Layer 2 of a small transformer language model trained on English Wikipedia (8 layers, counted from 0, width 96).
Take only the direct path to the model's output, skipping the later layers: a vector added to the residual stream pushes a token's score in proportion to its dot product with that token's output vector.

Output vectors of the tokens that the questions are about. A number n stands for (n - 128) times 0.012.
" their": 131, 113, 116, 122, 105, 126, 118, 88, 153, 88, 140, 130, 131, 86, 168, 131, 180, 94, 138, 102, 101, 230, 110, 76, 172, 155, 133, 123, 135, 181, 158, 142, 142, 99, 112, 106, 112, 173, 115, 136, 159, 150, 109, 117, 144, 144, 109, 111, 100, 84, 147, 115, 179, 131, 97, 81, 211, 87, 147, 133, 162, 102, 102, 186, 87, 108, 111, 130, 97, 161, 106, 130, 144, 126, 72, 123, 113, 141, 118, 186, 161, 114, 151, 105, 145, 110, 93, 131, 162, 142, 171, 78, 81, 118, 183, 107
"==\n\n": 142, 155, 114, 99, 161, 194, 58, 70, 66, 137, 140, 131, 101, 105, 133, 138, 199, 92, 161, 79, 103, 90, 106, 94, 149, 107, 77, 105, 203, 160, 115, 131, 142, 93, 168, 88, 175, 102, 157, 127, 156, 138, 132, 100, 81, 175, 127, 139, 63, 99, 189, 126, 152, 169, 126, 86, 146, 56, 135, 98, 137, 95, 107, 99, 158, 133, 36, 172, 140, 114, 106, 154, 163, 214, 146, 81, 155, 114, 136, 152, 116, 107, 111, 161, 151, 137, 90, 154, 120, 115, 184, 150, 140, 172, 220, 85
"ily": 153, 99, 184, 112, 160, 158, 146, 123, 198, 142, 49, 127, 98, 76, 158, 87, 159, 157, 170, 62, 139, 170, 129, 104, 89, 82, 61, 94, 160, 143, 177, 84, 60, 144, 150, 92, 140, 147, 130, 124, 120, 80, 129, 63, 121, 144, 119, 201, 38, 68, 122, 142, 148, 163, 133, 172, 156, 104, 144, 188, 161, 115, 99, 132, 97, 162, 211, 247, 151, 152, 132, 116, 129, 196, 163, 66, 118, 118, 82, 137, 168, 113, 112, 142, 166, 155, 111, 76, 144, 92, 217, 27, 94, 102, 85, 110
"attle": 108, 224, 62, 144, 45, 99, 200, 149, 87, 105, 192, 113, 113, 117, 131, 149, 176, 113, 96, 124, 151, 173, 147, 65, 208, 114, 28, 67, 177, 120, 128, 105, 108, 105, 117, 169, 78, 78, 163, 122, 99, 85, 141, 42, 104, 181, 140, 145, 65, 93, 169, 181, 118, 146, 158, 63, 198, 102, 120, 180, 184, 176, 77, 143, 168, 114, 126, 89, 186, 116, 113, 153, 99, 162, 125, 89, 143, 131, 99, 138, 126, 165, 157, 79, 133, 80, 180, 125, 153, 124, 135, 147, 123, 146, 150, 136
"\"\n": 151, 135, 56, 146, 156, 170, 134, 110, 136, 90, 91, 69, 129, 127, 77, 133, 129, 105, 98, 119, 147, 119, 90, 125, 132, 115, 71, 161, 155, 171, 139, 102, 122, 198, 113, 137, 138, 54, 108, 124, 150, 138, 154, 90, 115, 141, 161, 162, 64, 85, 86, 162, 181, 153, 182, 94, 217, 88, 153, 132, 152, 182, 117, 83, 169, 201, 20, 153, 139, 153, 83, 103, 209, 175, 189, 62, 110, 115, 175, 138, 135, 83, 102, 202, 96, 139, 94, 147, 160, 128, 87, 89, 51, 175, 235, 48
"irst": 129, 104, 121, 74, 97, 145, 175, 131, 184, 113, 164, 154, 195, 108, 135, 184, 145, 143, 82, 120, 135, 185, 59, 120, 154, 102, 54, 76, 117, 88, 123, 121, 65, 107, 136, 197, 165, 158, 86, 128, 122, 103, 141, 143, 73, 168, 90, 145, 108, 105, 73, 98, 117, 99, 139, 118, 198, 99, 169, 111, 177, 159, 127, 196, 195, 116, 128, 165, 162, 124, 131, 151, 90, 159, 96, 47, 124, 67, 66, 106, 150, 114, 137, 137, 143, 132, 226, 140, 215, 124, 148, 73, 137, 149, 126, 55
" Council": 138, 167, 122, 138, 136, 117, 132, 129, 176, 128, 141, 114, 122, 81, 115, 176, 145, 100, 144, 97, 172, 150, 115, 111, 169, 162, 121, 184, 156, 105, 89, 130, 97, 107, 116, 186, 84, 71, 198, 136, 127, 38, 117, 143, 62, 126, 67, 137, 138, 72, 195, 170, 143, 129, 186, 130, 181, 71, 141, 161, 130, 150, 112, 66, 156, 195, 124, 112, 140, 114, 153, 100, 179, 86, 124, 68, 121, 101, 153, 145, 154, 111, 125, 116, 171, 65, 191, 90, 84, 91, 148, 152, 137, 140, 121, 54
"ized": 105, 111, 178, 42, 141, 112, 228, 123, 162, 56, 127, 143, 103, 147, 165, 103, 163, 47, 168, 158, 192, 124, 125, 82, 106, 143, 65, 127, 133, 156, 101, 80, 175, 168, 169, 103, 119, 152, 166, 134, 115, 117, 109, 113, 103, 154, 125, 171, 98, 130, 109, 139, 141, 114, 178, 114, 111, 121, 183, 194, 127, 142, 137, 142, 128, 85, 136, 128, 136, 158, 172, 146, 179, 99, 144, 108, 96, 97, 132, 110, 182, 84, 103, 134, 189, 87, 90, 56, 104, 102, 164, 131, 91, 70, 152, 107
" County": 195, 172, 69, 104, 146, 152, 171, 171, 118, 101, 145, 110, 134, 90, 170, 76, 112, 113, 128, 134, 140, 121, 86, 122, 138, 74, 112, 92, 201, 133, 119, 117, 94, 116, 128, 160, 92, 117, 159, 126, 168, 56, 87, 141, 44, 124, 114, 167, 150, 110, 199, 134, 176, 129, 107, 125, 146, 116, 183, 110, 107, 144, 141, 121, 98, 137, 177, 133, 168, 146, 148, 88, 168, 155, 131, 102, 181, 125, 109, 168, 113, 123, 167, 93, 127, 104, 141, 97, 100, 112, 118, 158, 80, 140, 132, 93
"ston": 169, 146, 48, 107, 80, 182, 61, 121, 128, 72, 160, 149, 140, 90, 189, 54, 126, 100, 68, 88, 124, 186, 165, 138, 185, 71, 61, 171, 178, 148, 117, 115, 131, 104, 87, 119, 120, 183, 128, 121, 201, 95, 157, 73, 59, 95, 81, 165, 143, 91, 176, 140, 92, 65, 118, 120, 175, 118, 147, 108, 119, 110, 114, 88, 161, 143, 199, 140, 149, 116, 163, 110, 167, 221, 120, 178, 141, 123, 151, 101, 154, 181, 126, 121, 155, 112, 186, 143, 162, 113, 165, 129, 71, 118, 133, 51

Output weights of attention head 1. The head adds the sum of these rows, row i times number i of z. A number n stands for (n - 128) times 0.017.
o0: 108, 79, 151, 120, 102, 176, 198, 146, 140, 107, 57, 164, 197, 154, 139, 183, 152, 120, 92, 136, 147, 131, 144, 152, 158, 128, 155, 76, 135, 83, 177, 134, 98, 151, 128, 53, 197, 166, 113, 112, 153, 167, 108, 128, 151, 100, 90, 78, 83, 114, 155, 107, 104, 101, 148, 136, 154, 166, 141, 119, 159, 120, 152, 126, 147, 77, 106, 85, 104, 77, 87, 174, 135, 148, 123, 44, 134, 105, 136, 168, 145, 117, 94, 178, 195, 45, 145, 163, 114, 166, 94, 100, 78, 116, 183, 84
o1: 119, 108, 161, 107, 140, 100, 193, 110, 175, 160, 109, 97, 136, 140, 164, 152, 168, 106, 114, 173, 123, 168, 180, 151, 134, 164, 65, 122, 132, 145, 181, 153, 144, 154, 164, 109, 121, 122, 144, 124, 147, 101, 62, 93, 141, 173, 117, 110, 52, 149, 114, 133, 95, 79, 160, 129, 91, 93, 144, 119, 141, 124, 145, 98, 124, 170, 10, 132, 108, 142, 97, 133, 93, 187, 105, 131, 94, 123, 138, 105, 41, 154, 146, 137, 58, 185, 143, 124, 141, 173, 153, 73, 120, 134, 141, 133
o2: 117, 107, 80, 120, 120, 118, 150, 168, 152, 152, 135, 130, 96, 105, 170, 119, 97, 143, 139, 96, 96, 166, 170, 97, 134, 138, 87, 173, 76, 136, 130, 144, 76, 128, 82, 196, 130, 95, 176, 60, 172, 125, 157, 126, 155, 118, 160, 129, 137, 93, 68, 136, 171, 181, 112, 90, 142, 156, 98, 155, 142, 149, 100, 114, 172, 134, 137, 121, 123, 93, 153, 116, 158, 113, 115, 183, 120, 134, 119, 93, 144, 172, 137, 94, 129, 83, 152, 120, 76, 102, 136, 95, 154, 119, 190, 106
o3: 155, 85, 136, 202, 159, 108, 130, 133, 75, 190, 85, 138, 113, 137, 183, 127, 206, 129, 125, 150, 122, 114, 78, 148, 124, 135, 118, 184, 44, 136, 171, 76, 149, 125, 183, 102, 145, 82, 137, 164, 158, 161, 113, 117, 154, 131, 109, 129, 86, 134, 130, 134, 123, 141, 95, 100, 158, 113, 136, 127, 147, 136, 129, 113, 141, 129, 83, 108, 124, 132, 142, 172, 112, 137, 138, 151, 130, 139, 54, 92, 86, 150, 82, 125, 148, 113, 127, 161, 88, 135, 128, 136, 95, 44, 135, 177
o4: 100, 74, 109, 156, 107, 160, 149, 134, 36, 88, 154, 199, 133, 133, 112, 110, 148, 66, 120, 125, 133, 109, 63, 150, 39, 140, 147, 138, 123, 168, 134, 128, 130, 169, 153, 123, 144, 89, 152, 180, 150, 98, 141, 125, 164, 125, 106, 131, 164, 98, 153, 139, 157, 174, 120, 158, 139, 188, 74, 162, 156, 100, 163, 144, 115, 123, 157, 165, 99, 142, 143, 126, 126, 105, 138, 107, 79, 161, 163, 124, 90, 67, 112, 181, 151, 99, 166, 103, 80, 107, 86, 93, 102, 135, 121, 159
o5: 128, 145, 169, 83, 178, 112, 125, 126, 95, 148, 107, 98, 120, 200, 121, 151, 92, 190, 162, 155, 92, 102, 112, 115, 98, 125, 178, 74, 162, 182, 112, 138, 107, 121, 53, 102, 115, 146, 147, 124, 127, 103, 182, 124, 162, 108, 127, 171, 100, 105, 139, 163, 113, 182, 130, 112, 162, 121, 103, 127, 122, 122, 149, 78, 111, 119, 137, 104, 127, 122, 147, 105, 104, 148, 165, 126, 114, 140, 152, 151, 100, 76, 150, 114, 156, 142, 107, 118, 100, 166, 147, 106, 88, 111, 120, 173
o6: 140, 116, 137, 113, 55, 123, 157, 103, 158, 169, 137, 106, 152, 160, 78, 123, 126, 134, 122, 111, 73, 94, 155, 130, 104, 106, 93, 85, 112, 76, 104, 152, 149, 56, 138, 142, 116, 80, 90, 164, 137, 109, 69, 113, 111, 182, 175, 152, 120, 141, 147, 145, 170, 131, 129, 141, 160, 162, 111, 172, 125, 223, 104, 145, 132, 127, 142, 111, 161, 167, 106, 147, 167, 84, 132, 95, 178, 144, 108, 139, 162, 128, 130, 151, 89, 49, 153, 148, 162, 143, 158, 133, 86, 141, 90, 109
o7: 73, 31, 101, 111, 143, 151, 67, 140, 97, 137, 105, 104, 87, 124, 145, 100, 94, 142, 130, 142, 165, 148, 56, 112, 99, 136, 169, 147, 192, 99, 175, 140, 195, 163, 135, 106, 125, 99, 133, 151, 171, 75, 131, 123, 126, 116, 105, 91, 158, 104, 115, 111, 159, 122, 165, 82, 163, 158, 120, 56, 109, 122, 123, 188, 135, 146, 169, 105, 122, 136, 162, 105, 144, 105, 80, 214, 142, 152, 184, 111, 142, 102, 119, 111, 160, 183, 110, 98, 130, 118, 164, 103, 100, 142, 148, 177
o8: 48, 126, 113, 82, 147, 201, 141, 82, 116, 156, 124, 131, 140, 124, 126, 122, 130, 99, 159, 124, 120, 158, 85, 155, 111, 89, 121, 68, 163, 127, 108, 104, 123, 183, 173, 94, 149, 117, 142, 121, 120, 158, 92, 83, 129, 183, 165, 149, 99, 114, 109, 108, 122, 103, 167, 137, 157, 126, 110, 181, 151, 51, 149, 167, 90, 136, 130, 159, 133, 134, 45, 170, 157, 99, 203, 177, 152, 91, 56, 142, 188, 94, 117, 152, 111, 160, 87, 171, 103, 139, 136, 72, 126, 136, 145, 144
o9: 110, 110, 125, 82, 156, 152, 162, 207, 90, 169, 179, 160, 124, 121, 126, 151, 126, 149, 50, 109, 152, 144, 124, 130, 93, 95, 150, 154, 117, 77, 202, 117, 102, 143, 114, 106, 152, 144, 78, 108, 188, 141, 156, 75, 109, 129, 77, 221, 105, 99, 134, 141, 131, 165, 85, 145, 109, 149, 126, 104, 133, 155, 106, 127, 179, 125, 116, 87, 175, 69, 158, 113, 129, 108, 127, 123, 123, 144, 156, 83, 131, 101, 115, 144, 165, 85, 84, 128, 81, 159, 142, 134, 170, 111, 114, 142
o10: 144, 93, 164, 145, 185, 102, 63, 196, 171, 115, 175, 78, 131, 125, 140, 109, 96, 133, 177, 73, 127, 124, 164, 80, 118, 121, 130, 154, 160, 173, 97, 118, 158, 76, 111, 82, 134, 154, 168, 144, 156, 113, 108, 65, 138, 97, 113, 122, 118, 163, 143, 129, 117, 87, 160, 104, 151, 158, 143, 148, 148, 142, 117, 125, 150, 166, 108, 101, 111, 143, 106, 135, 97, 141, 126, 120, 124, 159, 146, 129, 85, 123, 182, 34, 131, 131, 124, 178, 113, 115, 139, 119, 128, 111, 106, 136
o11: 104, 154, 160, 78, 163, 104, 133, 144, 99, 118, 189, 161, 123, 110, 133, 83, 115, 129, 130, 81, 52, 162, 89, 121, 173, 68, 151, 137, 107, 127, 211, 136, 119, 135, 136, 137, 142, 180, 92, 91, 97, 138, 160, 146, 128, 152, 128, 48, 127, 92, 134, 80, 107, 183, 105, 133, 107, 140, 116, 123, 157, 178, 147, 78, 130, 80, 110, 153, 137, 130, 155, 178, 91, 124, 179, 178, 115, 130, 99, 141, 103, 192, 142, 86, 123, 114, 122, 151, 147, 146, 134, 182, 69, 108, 132, 122
o12: 73, 126, 87, 97, 106, 95, 109, 85, 163, 156, 141, 172, 163, 136, 190, 194, 147, 105, 184, 139, 106, 97, 180, 135, 94, 160, 115, 143, 114, 109, 108, 104, 166, 138, 137, 84, 129, 97, 142, 143, 123, 137, 108, 136, 170, 172, 137, 127, 108, 151, 157, 166, 102, 127, 151, 56, 130, 71, 199, 151, 128, 105, 77, 136, 116, 128, 101, 134, 140, 166, 60, 114, 107, 99, 146, 129, 122, 188, 76, 155, 110, 86, 73, 152, 197, 149, 108, 86, 106, 164, 76, 145, 107, 172, 132, 145
o13: 84, 152, 118, 175, 125, 173, 75, 100, 181, 176, 103, 133, 158, 125, 159, 60, 146, 157, 153, 77, 98, 135, 149, 107, 144, 90, 61, 102, 126, 113, 140, 98, 101, 154, 107, 221, 190, 160, 136, 194, 119, 98, 121, 170, 178, 170, 120, 50, 136, 74, 75, 166, 136, 147, 175, 108, 159, 81, 84, 153, 177, 96, 131, 157, 172, 114, 150, 153, 144, 153, 100, 178, 133, 141, 152, 59, 93, 142, 129, 58, 162, 70, 105, 165, 132, 96, 90, 139, 146, 66, 117, 101, 101, 109, 186, 94
o14: 102, 82, 215, 133, 114, 117, 93, 115, 200, 156, 188, 136, 109, 119, 125, 129, 134, 144, 138, 129, 122, 169, 116, 173, 157, 138, 151, 127, 152, 136, 179, 110, 195, 65, 166, 131, 110, 110, 138, 127, 120, 155, 183, 100, 88, 107, 103, 131, 72, 108, 93, 48, 115, 107, 110, 143, 87, 160, 98, 108, 106, 134, 141, 100, 144, 128, 150, 93, 145, 110, 90, 155, 113, 100, 174, 109, 91, 139, 81, 175, 125, 46, 140, 149, 164, 104, 156, 136, 132, 104, 107, 143, 184, 141, 141, 141
o15: 130, 136, 146, 85, 99, 153, 90, 111, 104, 190, 118, 133, 99, 126, 141, 166, 58, 124, 97, 90, 104, 138, 78, 109, 151, 147, 102, 154, 105, 126, 163, 150, 113, 106, 106, 121, 125, 117, 111, 143, 91, 109, 153, 206, 169, 157, 149, 83, 124, 108, 117, 173, 142, 139, 177, 119, 166, 161, 127, 95, 136, 115, 110, 164, 116, 80, 118, 122, 28, 159, 134, 89, 81, 195, 167, 163, 62, 129, 177, 125, 177, 142, 85, 130, 127, 96, 188, 131, 141, 133, 119, 118, 134, 162, 140, 166
o16: 179, 94, 117, 172, 195, 101, 112, 74, 137, 146, 88, 122, 119, 125, 106, 170, 151, 107, 103, 136, 155, 81, 177, 147, 147, 110, 171, 140, 95, 157, 95, 75, 160, 50, 104, 91, 131, 136, 132, 53, 161, 96, 66, 114, 136, 139, 148, 103, 122, 91, 179, 63, 68, 167, 94, 177, 154, 131, 86, 132, 149, 126, 154, 79, 163, 189, 153, 125, 147, 130, 131, 143, 142, 93, 177, 156, 132, 158, 120, 126, 187, 118, 147, 139, 86, 132, 119, 110, 99, 113, 149, 155, 158, 125, 108, 148
o17: 172, 145, 141, 147, 119, 59, 115, 104, 107, 153, 129, 136, 164, 89, 197, 126, 102, 148, 114, 114, 147, 128, 91, 150, 122, 174, 115, 147, 71, 55, 126, 130, 126, 133, 141, 135, 82, 109, 168, 102, 153, 135, 182, 180, 107, 200, 118, 120, 111, 180, 179, 120, 124, 112, 117, 177, 90, 119, 37, 110, 110, 129, 153, 116, 98, 181, 141, 97, 131, 151, 120, 97, 109, 90, 110, 178, 175, 175, 125, 110, 167, 142, 57, 149, 142, 82, 143, 144, 116, 149, 94, 101, 119, 122, 149, 110
o18: 98, 161, 144, 81, 178, 119, 180, 105, 110, 137, 140, 156, 141, 130, 123, 136, 197, 96, 128, 149, 134, 121, 97, 86, 157, 125, 145, 92, 132, 175, 164, 132, 132, 90, 116, 85, 131, 103, 176, 166, 107, 181, 87, 88, 90, 100, 127, 112, 99, 192, 110, 75, 141, 127, 141, 121, 174, 94, 75, 124, 135, 85, 173, 142, 189, 137, 116, 94, 53, 154, 122, 163, 118, 121, 105, 93, 134, 125, 89, 141, 160, 119, 107, 143, 109, 155, 98, 99, 175, 197, 96, 100, 131, 169, 156, 149
o19: 127, 99, 120, 149, 130, 79, 90, 130, 98, 144, 111, 145, 124, 124, 107, 137, 95, 174, 86, 175, 141, 116, 138, 130, 58, 121, 209, 173, 103, 178, 159, 103, 164, 106, 140, 156, 156, 148, 141, 172, 174, 80, 155, 145, 127, 130, 158, 91, 84, 115, 123, 124, 136, 131, 166, 166, 113, 34, 175, 56, 156, 66, 80, 116, 95, 93, 112, 179, 126, 165, 109, 165, 127, 115, 195, 122, 107, 160, 129, 128, 114, 147, 92, 83, 168, 102, 165, 121, 142, 117, 119, 117, 154, 121, 124, 117
o20: 110, 118, 141, 135, 75, 120, 132, 158, 69, 126, 150, 69, 114, 134, 130, 94, 166, 131, 169, 99, 174, 166, 111, 160, 135, 82, 71, 81, 160, 106, 111, 125, 135, 89, 73, 139, 192, 129, 136, 170, 156, 162, 109, 141, 123, 139, 146, 70, 106, 124, 124, 104, 111, 138, 177, 145, 96, 124, 65, 126, 116, 133, 68, 161, 94, 140, 135, 118, 132, 82, 143, 112, 73, 155, 120, 146, 132, 141, 175, 91, 136, 171, 186, 139, 163, 251, 161, 90, 169, 137, 146, 144, 119, 111, 106, 117
o21: 153, 145, 94, 164, 137, 151, 158, 118, 111, 144, 145, 118, 118, 154, 130, 78, 39, 125, 139, 85, 147, 159, 115, 194, 132, 119, 190, 146, 112, 182, 120, 110, 83, 85, 175, 132, 150, 118, 54, 151, 153, 81, 176, 167, 123, 67, 127, 144, 129, 99, 144, 104, 90, 125, 96, 204, 121, 87, 177, 93, 151, 147, 88, 113, 138, 132, 106, 151, 185, 146, 132, 102, 60, 145, 115, 188, 124, 144, 112, 99, 126, 116, 110, 125, 86, 81, 123, 105, 150, 105, 225, 162, 116, 113, 147, 137
o22: 143, 132, 103, 207, 168, 74, 155, 113, 90, 132, 132, 175, 156, 47, 122, 113, 118, 138, 122, 127, 145, 110, 78, 152, 188, 244, 87, 105, 107, 95, 111, 142, 171, 159, 135, 67, 162, 101, 109, 92, 179, 143, 145, 109, 131, 164, 117, 145, 127, 85, 66, 138, 78, 103, 113, 163, 138, 131, 130, 150, 117, 146, 89, 168, 167, 100, 152, 168, 126, 189, 96, 141, 112, 132, 176, 98, 96, 157, 110, 122, 174, 113, 138, 112, 160, 135, 112, 119, 86, 112, 102, 77, 97, 98, 183, 128
o23: 45, 142, 143, 155, 90, 170, 178, 102, 131, 110, 93, 90, 161, 124, 140, 140, 209, 183, 91, 119, 110, 138, 109, 96, 130, 111, 168, 109, 86, 98, 173, 168, 98, 137, 120, 63, 158, 120, 143, 140, 125, 76, 139, 153, 128, 121, 107, 135, 138, 124, 130, 155, 114, 145, 185, 128, 98, 122, 117, 177, 107, 163, 142, 68, 119, 176, 134, 82, 128, 77, 68, 180, 138, 100, 154, 89, 145, 122, 151, 121, 100, 174, 146, 135, 145, 114, 110, 122, 137, 90, 147, 175, 195, 141, 73, 101
o24: 87, 182, 124, 127, 99, 123, 97, 137, 116, 116, 102, 90, 137, 91, 138, 134, 146, 82, 121, 50, 136, 70, 142, 119, 162, 132, 120, 137, 96, 138, 138, 195, 72, 161, 150, 100, 124, 159, 102, 136, 195, 135, 118, 112, 194, 92, 165, 120, 142, 164, 135, 151, 176, 121, 100, 125, 145, 85, 124, 109, 62, 135, 142, 137, 109, 94, 88, 194, 139, 126, 151, 153, 152, 123, 184, 105, 131, 63, 131, 131, 164, 71, 136, 138, 139, 99, 150, 164, 92, 129, 157, 130, 124, 150, 118, 179
o25: 143, 96, 122, 99, 158, 126, 195, 133, 148, 114, 143, 104, 133, 125, 107, 185, 138, 165, 98, 126, 72, 125, 154, 179, 176, 139, 159, 110, 113, 137, 140, 195, 119, 110, 145, 80, 150, 93, 143, 169, 119, 84, 140, 68, 174, 157, 123, 62, 157, 153, 95, 112, 99, 74, 117, 86, 103, 164, 81, 132, 151, 135, 108, 180, 138, 135, 143, 75, 127, 82, 185, 96, 119, 125, 117, 120, 111, 141, 100, 108, 92, 152, 139, 152, 120, 85, 176, 101, 156, 131, 125, 197, 104, 92, 152, 153
o26: 136, 119, 131, 104, 92, 177, 97, 66, 174, 133, 109, 126, 138, 76, 152, 130, 152, 112, 125, 159, 104, 135, 139, 141, 74, 195, 107, 105, 119, 184, 115, 88, 113, 112, 132, 120, 179, 164, 126, 174, 135, 113, 178, 104, 131, 154, 127, 168, 100, 167, 135, 145, 105, 122, 74, 147, 115, 120, 97, 118, 135, 74, 101, 174, 128, 78, 146, 99, 119, 123, 131, 178, 92, 133, 129, 106, 116, 102, 144, 146, 139, 95, 153, 61, 130, 137, 91, 162, 155, 137, 113, 138, 163, 194, 130, 150
o27: 108, 136, 139, 149, 120, 145, 108, 171, 129, 103, 136, 171, 129, 107, 133, 102, 126, 146, 115, 148, 106, 115, 153, 50, 123, 122, 157, 124, 119, 118, 87, 149, 111, 88, 166, 67, 175, 125, 115, 128, 158, 77, 137, 135, 126, 152, 90, 141, 127, 147, 111, 94, 150, 151, 133, 189, 117, 151, 139, 106, 142, 165, 137, 106, 93, 81, 134, 163, 146, 170, 140, 75, 158, 67, 119, 108, 149, 158, 132, 103, 176, 160, 105, 112, 96, 153, 94, 96, 122, 110, 160, 126, 194, 124, 151, 105
o28: 135, 177, 123, 133, 172, 131, 116, 148, 107, 138, 115, 147, 144, 95, 90, 100, 78, 161, 131, 125, 127, 162, 169, 119, 161, 124, 153, 80, 136, 117, 104, 124, 113, 147, 59, 62, 130, 117, 102, 88, 164, 150, 140, 110, 67, 175, 182, 124, 155, 166, 105, 117, 136, 159, 139, 128, 70, 90, 86, 84, 140, 132, 143, 155, 127, 155, 90, 115, 95, 93, 168, 74, 78, 148, 179, 133, 137, 122, 145, 122, 130, 146, 106, 196, 72, 163, 186, 176, 182, 89, 95, 168, 165, 166, 107, 81
o29: 152, 153, 93, 111, 137, 129, 61, 151, 107, 194, 112, 145, 123, 161, 149, 133, 123, 140, 39, 67, 108, 153, 111, 115, 164, 155, 167, 140, 165, 108, 58, 135, 116, 107, 139, 132, 165, 79, 173, 57, 163, 128, 179, 71, 111, 66, 180, 112, 164, 97, 140, 67, 143, 114, 124, 101, 148, 120, 122, 116, 123, 116, 204, 132, 132, 125, 149, 131, 143, 162, 179, 111, 135, 158, 115, 154, 201, 169, 114, 125, 79, 159, 139, 108, 83, 87, 191, 144, 144, 157, 78, 111, 89, 109, 120, 111
o30: 155, 123, 111, 160, 158, 115, 123, 83, 129, 119, 126, 148, 162, 146, 109, 129, 146, 133, 84, 168, 130, 160, 116, 116, 79, 107, 81, 96, 140, 136, 123, 155, 181, 161, 147, 153, 171, 82, 83, 107, 107, 58, 172, 220, 74, 123, 134, 167, 130, 146, 78, 114, 120, 100, 148, 118, 165, 164, 110, 113, 72, 131, 94, 96, 148, 162, 87, 146, 180, 142, 117, 106, 117, 102, 88, 144, 103, 146, 112, 153, 139, 117, 149, 136, 172, 140, 88, 111, 103, 126, 142, 159, 100, 143, 143, 164
o31: 106, 103, 108, 95, 191, 122, 72, 108, 166, 98, 154, 149, 122, 173, 161, 114, 151, 110, 137, 107, 99, 141, 125, 165, 118, 106, 60, 188, 130, 107, 131, 201, 79, 171, 86, 141, 82, 102, 134, 118, 178, 62, 152, 191, 98, 134, 110, 126, 79, 143, 110, 126, 139, 133, 132, 142, 142, 149, 165, 140, 125, 140, 96, 165, 141, 88, 203, 166, 127, 127, 203, 126, 112, 99, 145, 137, 101, 133, 144, 113, 78, 112, 147, 124, 105, 121, 160, 106, 163, 67, 74, 88, 133, 146, 123, 165

Each question shows a token from some text and the vector z that the head gathered there. A number n stands for (n - 128) times 0.038.

"2": 184, 150, 103, 172, 133, 122, 180, 72, 168, 175, 107, 171, 133, 137, 197, 96, 120, 177, 138, 97, 109, 134, 143, 162, 105, 122, 133, 132, 147, 117, 166, 132
Which of these tokens does it push up most? "irst"

"et": 187, 161, 101, 126, 143, 104, 147, 109, 146, 125, 96, 186, 150, 167, 165, 150, 97, 107, 129, 144, 160, 161, 124, 147, 104, 125, 117, 114, 102, 34, 149, 118
Which three tokens does it push up most, strongest first? "irst", "ized", "ily"

"iet": 129, 170, 133, 129, 138, 96, 151, 112, 157, 88, 120, 100, 159, 189, 90, 139, 84, 87, 112, 131, 112, 128, 132, 141, 163, 144, 152, 142, 111, 111, 100, 124
Which of these tokens does it push up most? "\"\n"

" of": 139, 105, 82, 145, 143, 151, 172, 175, 135, 114, 125, 116, 142, 115, 182, 184, 142, 135, 163, 150, 105, 129, 144, 112, 143, 162, 191, 109, 128, 107, 120, 116
Which of these tokens does it push up most? " their"

" f": 150, 168, 137, 120, 77, 140, 166, 136, 160, 73, 142, 128, 186, 175, 128, 127, 116, 107, 157, 131, 119, 103, 112, 153, 132, 141, 151, 136, 105, 111, 114, 124
Which of these tokens does it push up most? " their"

"le": 87, 93, 132, 115, 116, 137, 126, 139, 112, 112, 151, 162, 100, 120, 105, 128, 147, 123, 96, 141, 126, 176, 132, 122, 129, 132, 116, 137, 160, 167, 129, 133
Which three tokens does it push up most, strongest first? "ston", " County", " Council"

" |": 109, 131, 127, 95, 125, 125, 137, 148, 127, 155, 115, 137, 86, 66, 132, 101, 140, 134, 124, 116, 141, 144, 120, 142, 102, 87, 101, 125, 139, 133, 162, 129
Which three tokens does it push up most, strongest first? " County", "ston", " Council"

" ": 143, 113, 120, 109, 140, 134, 128, 145, 128, 155, 119, 141, 142, 101, 152, 126, 134, 112, 139, 118, 121, 116, 108, 116, 133, 122, 125, 127, 134, 135, 141, 132
Which of these tokens does it push down most? "ily"

" European": 126, 86, 125, 88, 140, 177, 120, 158, 132, 156, 140, 128, 96, 115, 116, 84, 128, 126, 131, 139, 119, 139, 75, 116, 126, 78, 148, 141, 116, 108, 125, 91
Which of these tokens does it push up most? " County"

"er": 153, 101, 89, 118, 122, 129, 138, 157, 168, 123, 110, 102, 164, 121, 135, 112, 124, 105, 139, 106, 119, 77, 86, 141, 129, 96, 123, 120, 144, 166, 158, 125
Which of these tokens does it push up most? "==\n\n"

" P": 131, 133, 149, 144, 133, 126, 136, 150, 130, 161, 131, 145, 110, 119, 140, 136, 144, 144, 117, 131, 127, 130, 151, 130, 134, 140, 113, 142, 128, 118, 141, 131
Which of these tokens does it push down most? "==\n\n"

"1": 117, 148, 118, 111, 105, 117, 134, 121, 145, 129, 142, 117, 118, 130, 141, 135, 153, 126, 159, 124, 121, 113, 123, 101, 130, 96, 112, 102, 126, 125, 135, 148
Which two tokens does it push up most, strongest first? "\"\n", "==\n\n"

"c": 145, 99, 88, 102, 129, 124, 134, 130, 161, 135, 97, 124, 127, 117, 129, 105, 124, 114, 147, 139, 102, 129, 118, 157, 132, 99, 125, 145, 162, 130, 152, 104
Which two tokens does it push up most, strongest first? "==\n\n", "\"\n"

" Thom": 95, 48, 92, 95, 149, 147, 162, 149, 115, 109, 157, 141, 78, 81, 165, 114, 179, 103, 84, 146, 128, 160, 118, 127, 89, 134, 160, 118, 158, 141, 92, 114
Which of these tokens does it push down most? "\"\n"

" Act": 117, 75, 124, 150, 139, 168, 115, 137, 77, 115, 143, 93, 151, 119, 112, 114, 209, 169, 105, 150, 106, 120, 117, 151, 141, 94, 83, 136, 89, 178, 147, 104
Which three tokens does it push up most, strongest first? " Council", " County", "ston"

"im": 195, 146, 107, 131, 145, 114, 145, 87, 173, 143, 113, 181, 84, 151, 108, 119, 127, 126, 141, 84, 162, 123, 139, 157, 108, 159, 137, 135, 132, 106, 111, 122
Which three tokens does it push up most, strongest first? "irst", "attle", "ily"

" League": 135, 66, 91, 102, 140, 125, 140, 156, 93, 142, 101, 102, 76, 121, 144, 86, 146, 185, 84, 114, 118, 167, 94, 129, 156, 68, 105, 122, 103, 98, 145, 110
Which three tokens does it push up most, strongest first? " County", " Council", "ston"

"em": 168, 110, 101, 88, 119, 125, 130, 129, 187, 132, 84, 112, 136, 104, 107, 104, 128, 99, 145, 98, 112, 89, 128, 173, 128, 80, 126, 140, 168, 140, 153, 118
Which two tokens does it push up most, strongest first? "\"\n", "==\n\n"

" and": 109, 116, 116, 108, 121, 134, 131, 132, 145, 118, 102, 133, 113, 135, 123, 136, 132, 144, 132, 108, 139, 145, 112, 122, 146, 111, 116, 118, 145, 145, 129, 122
Which of these tokens does it push down most? "ized"

"'s": 157, 115, 82, 125, 141, 141, 121, 162, 162, 117, 146, 150, 124, 125, 154, 107, 154, 132, 174, 148, 123, 96, 129, 131, 124, 101, 155, 124, 146, 127, 122, 83
Which two tokens does it push up most, strongest first? "==\n\n", " their"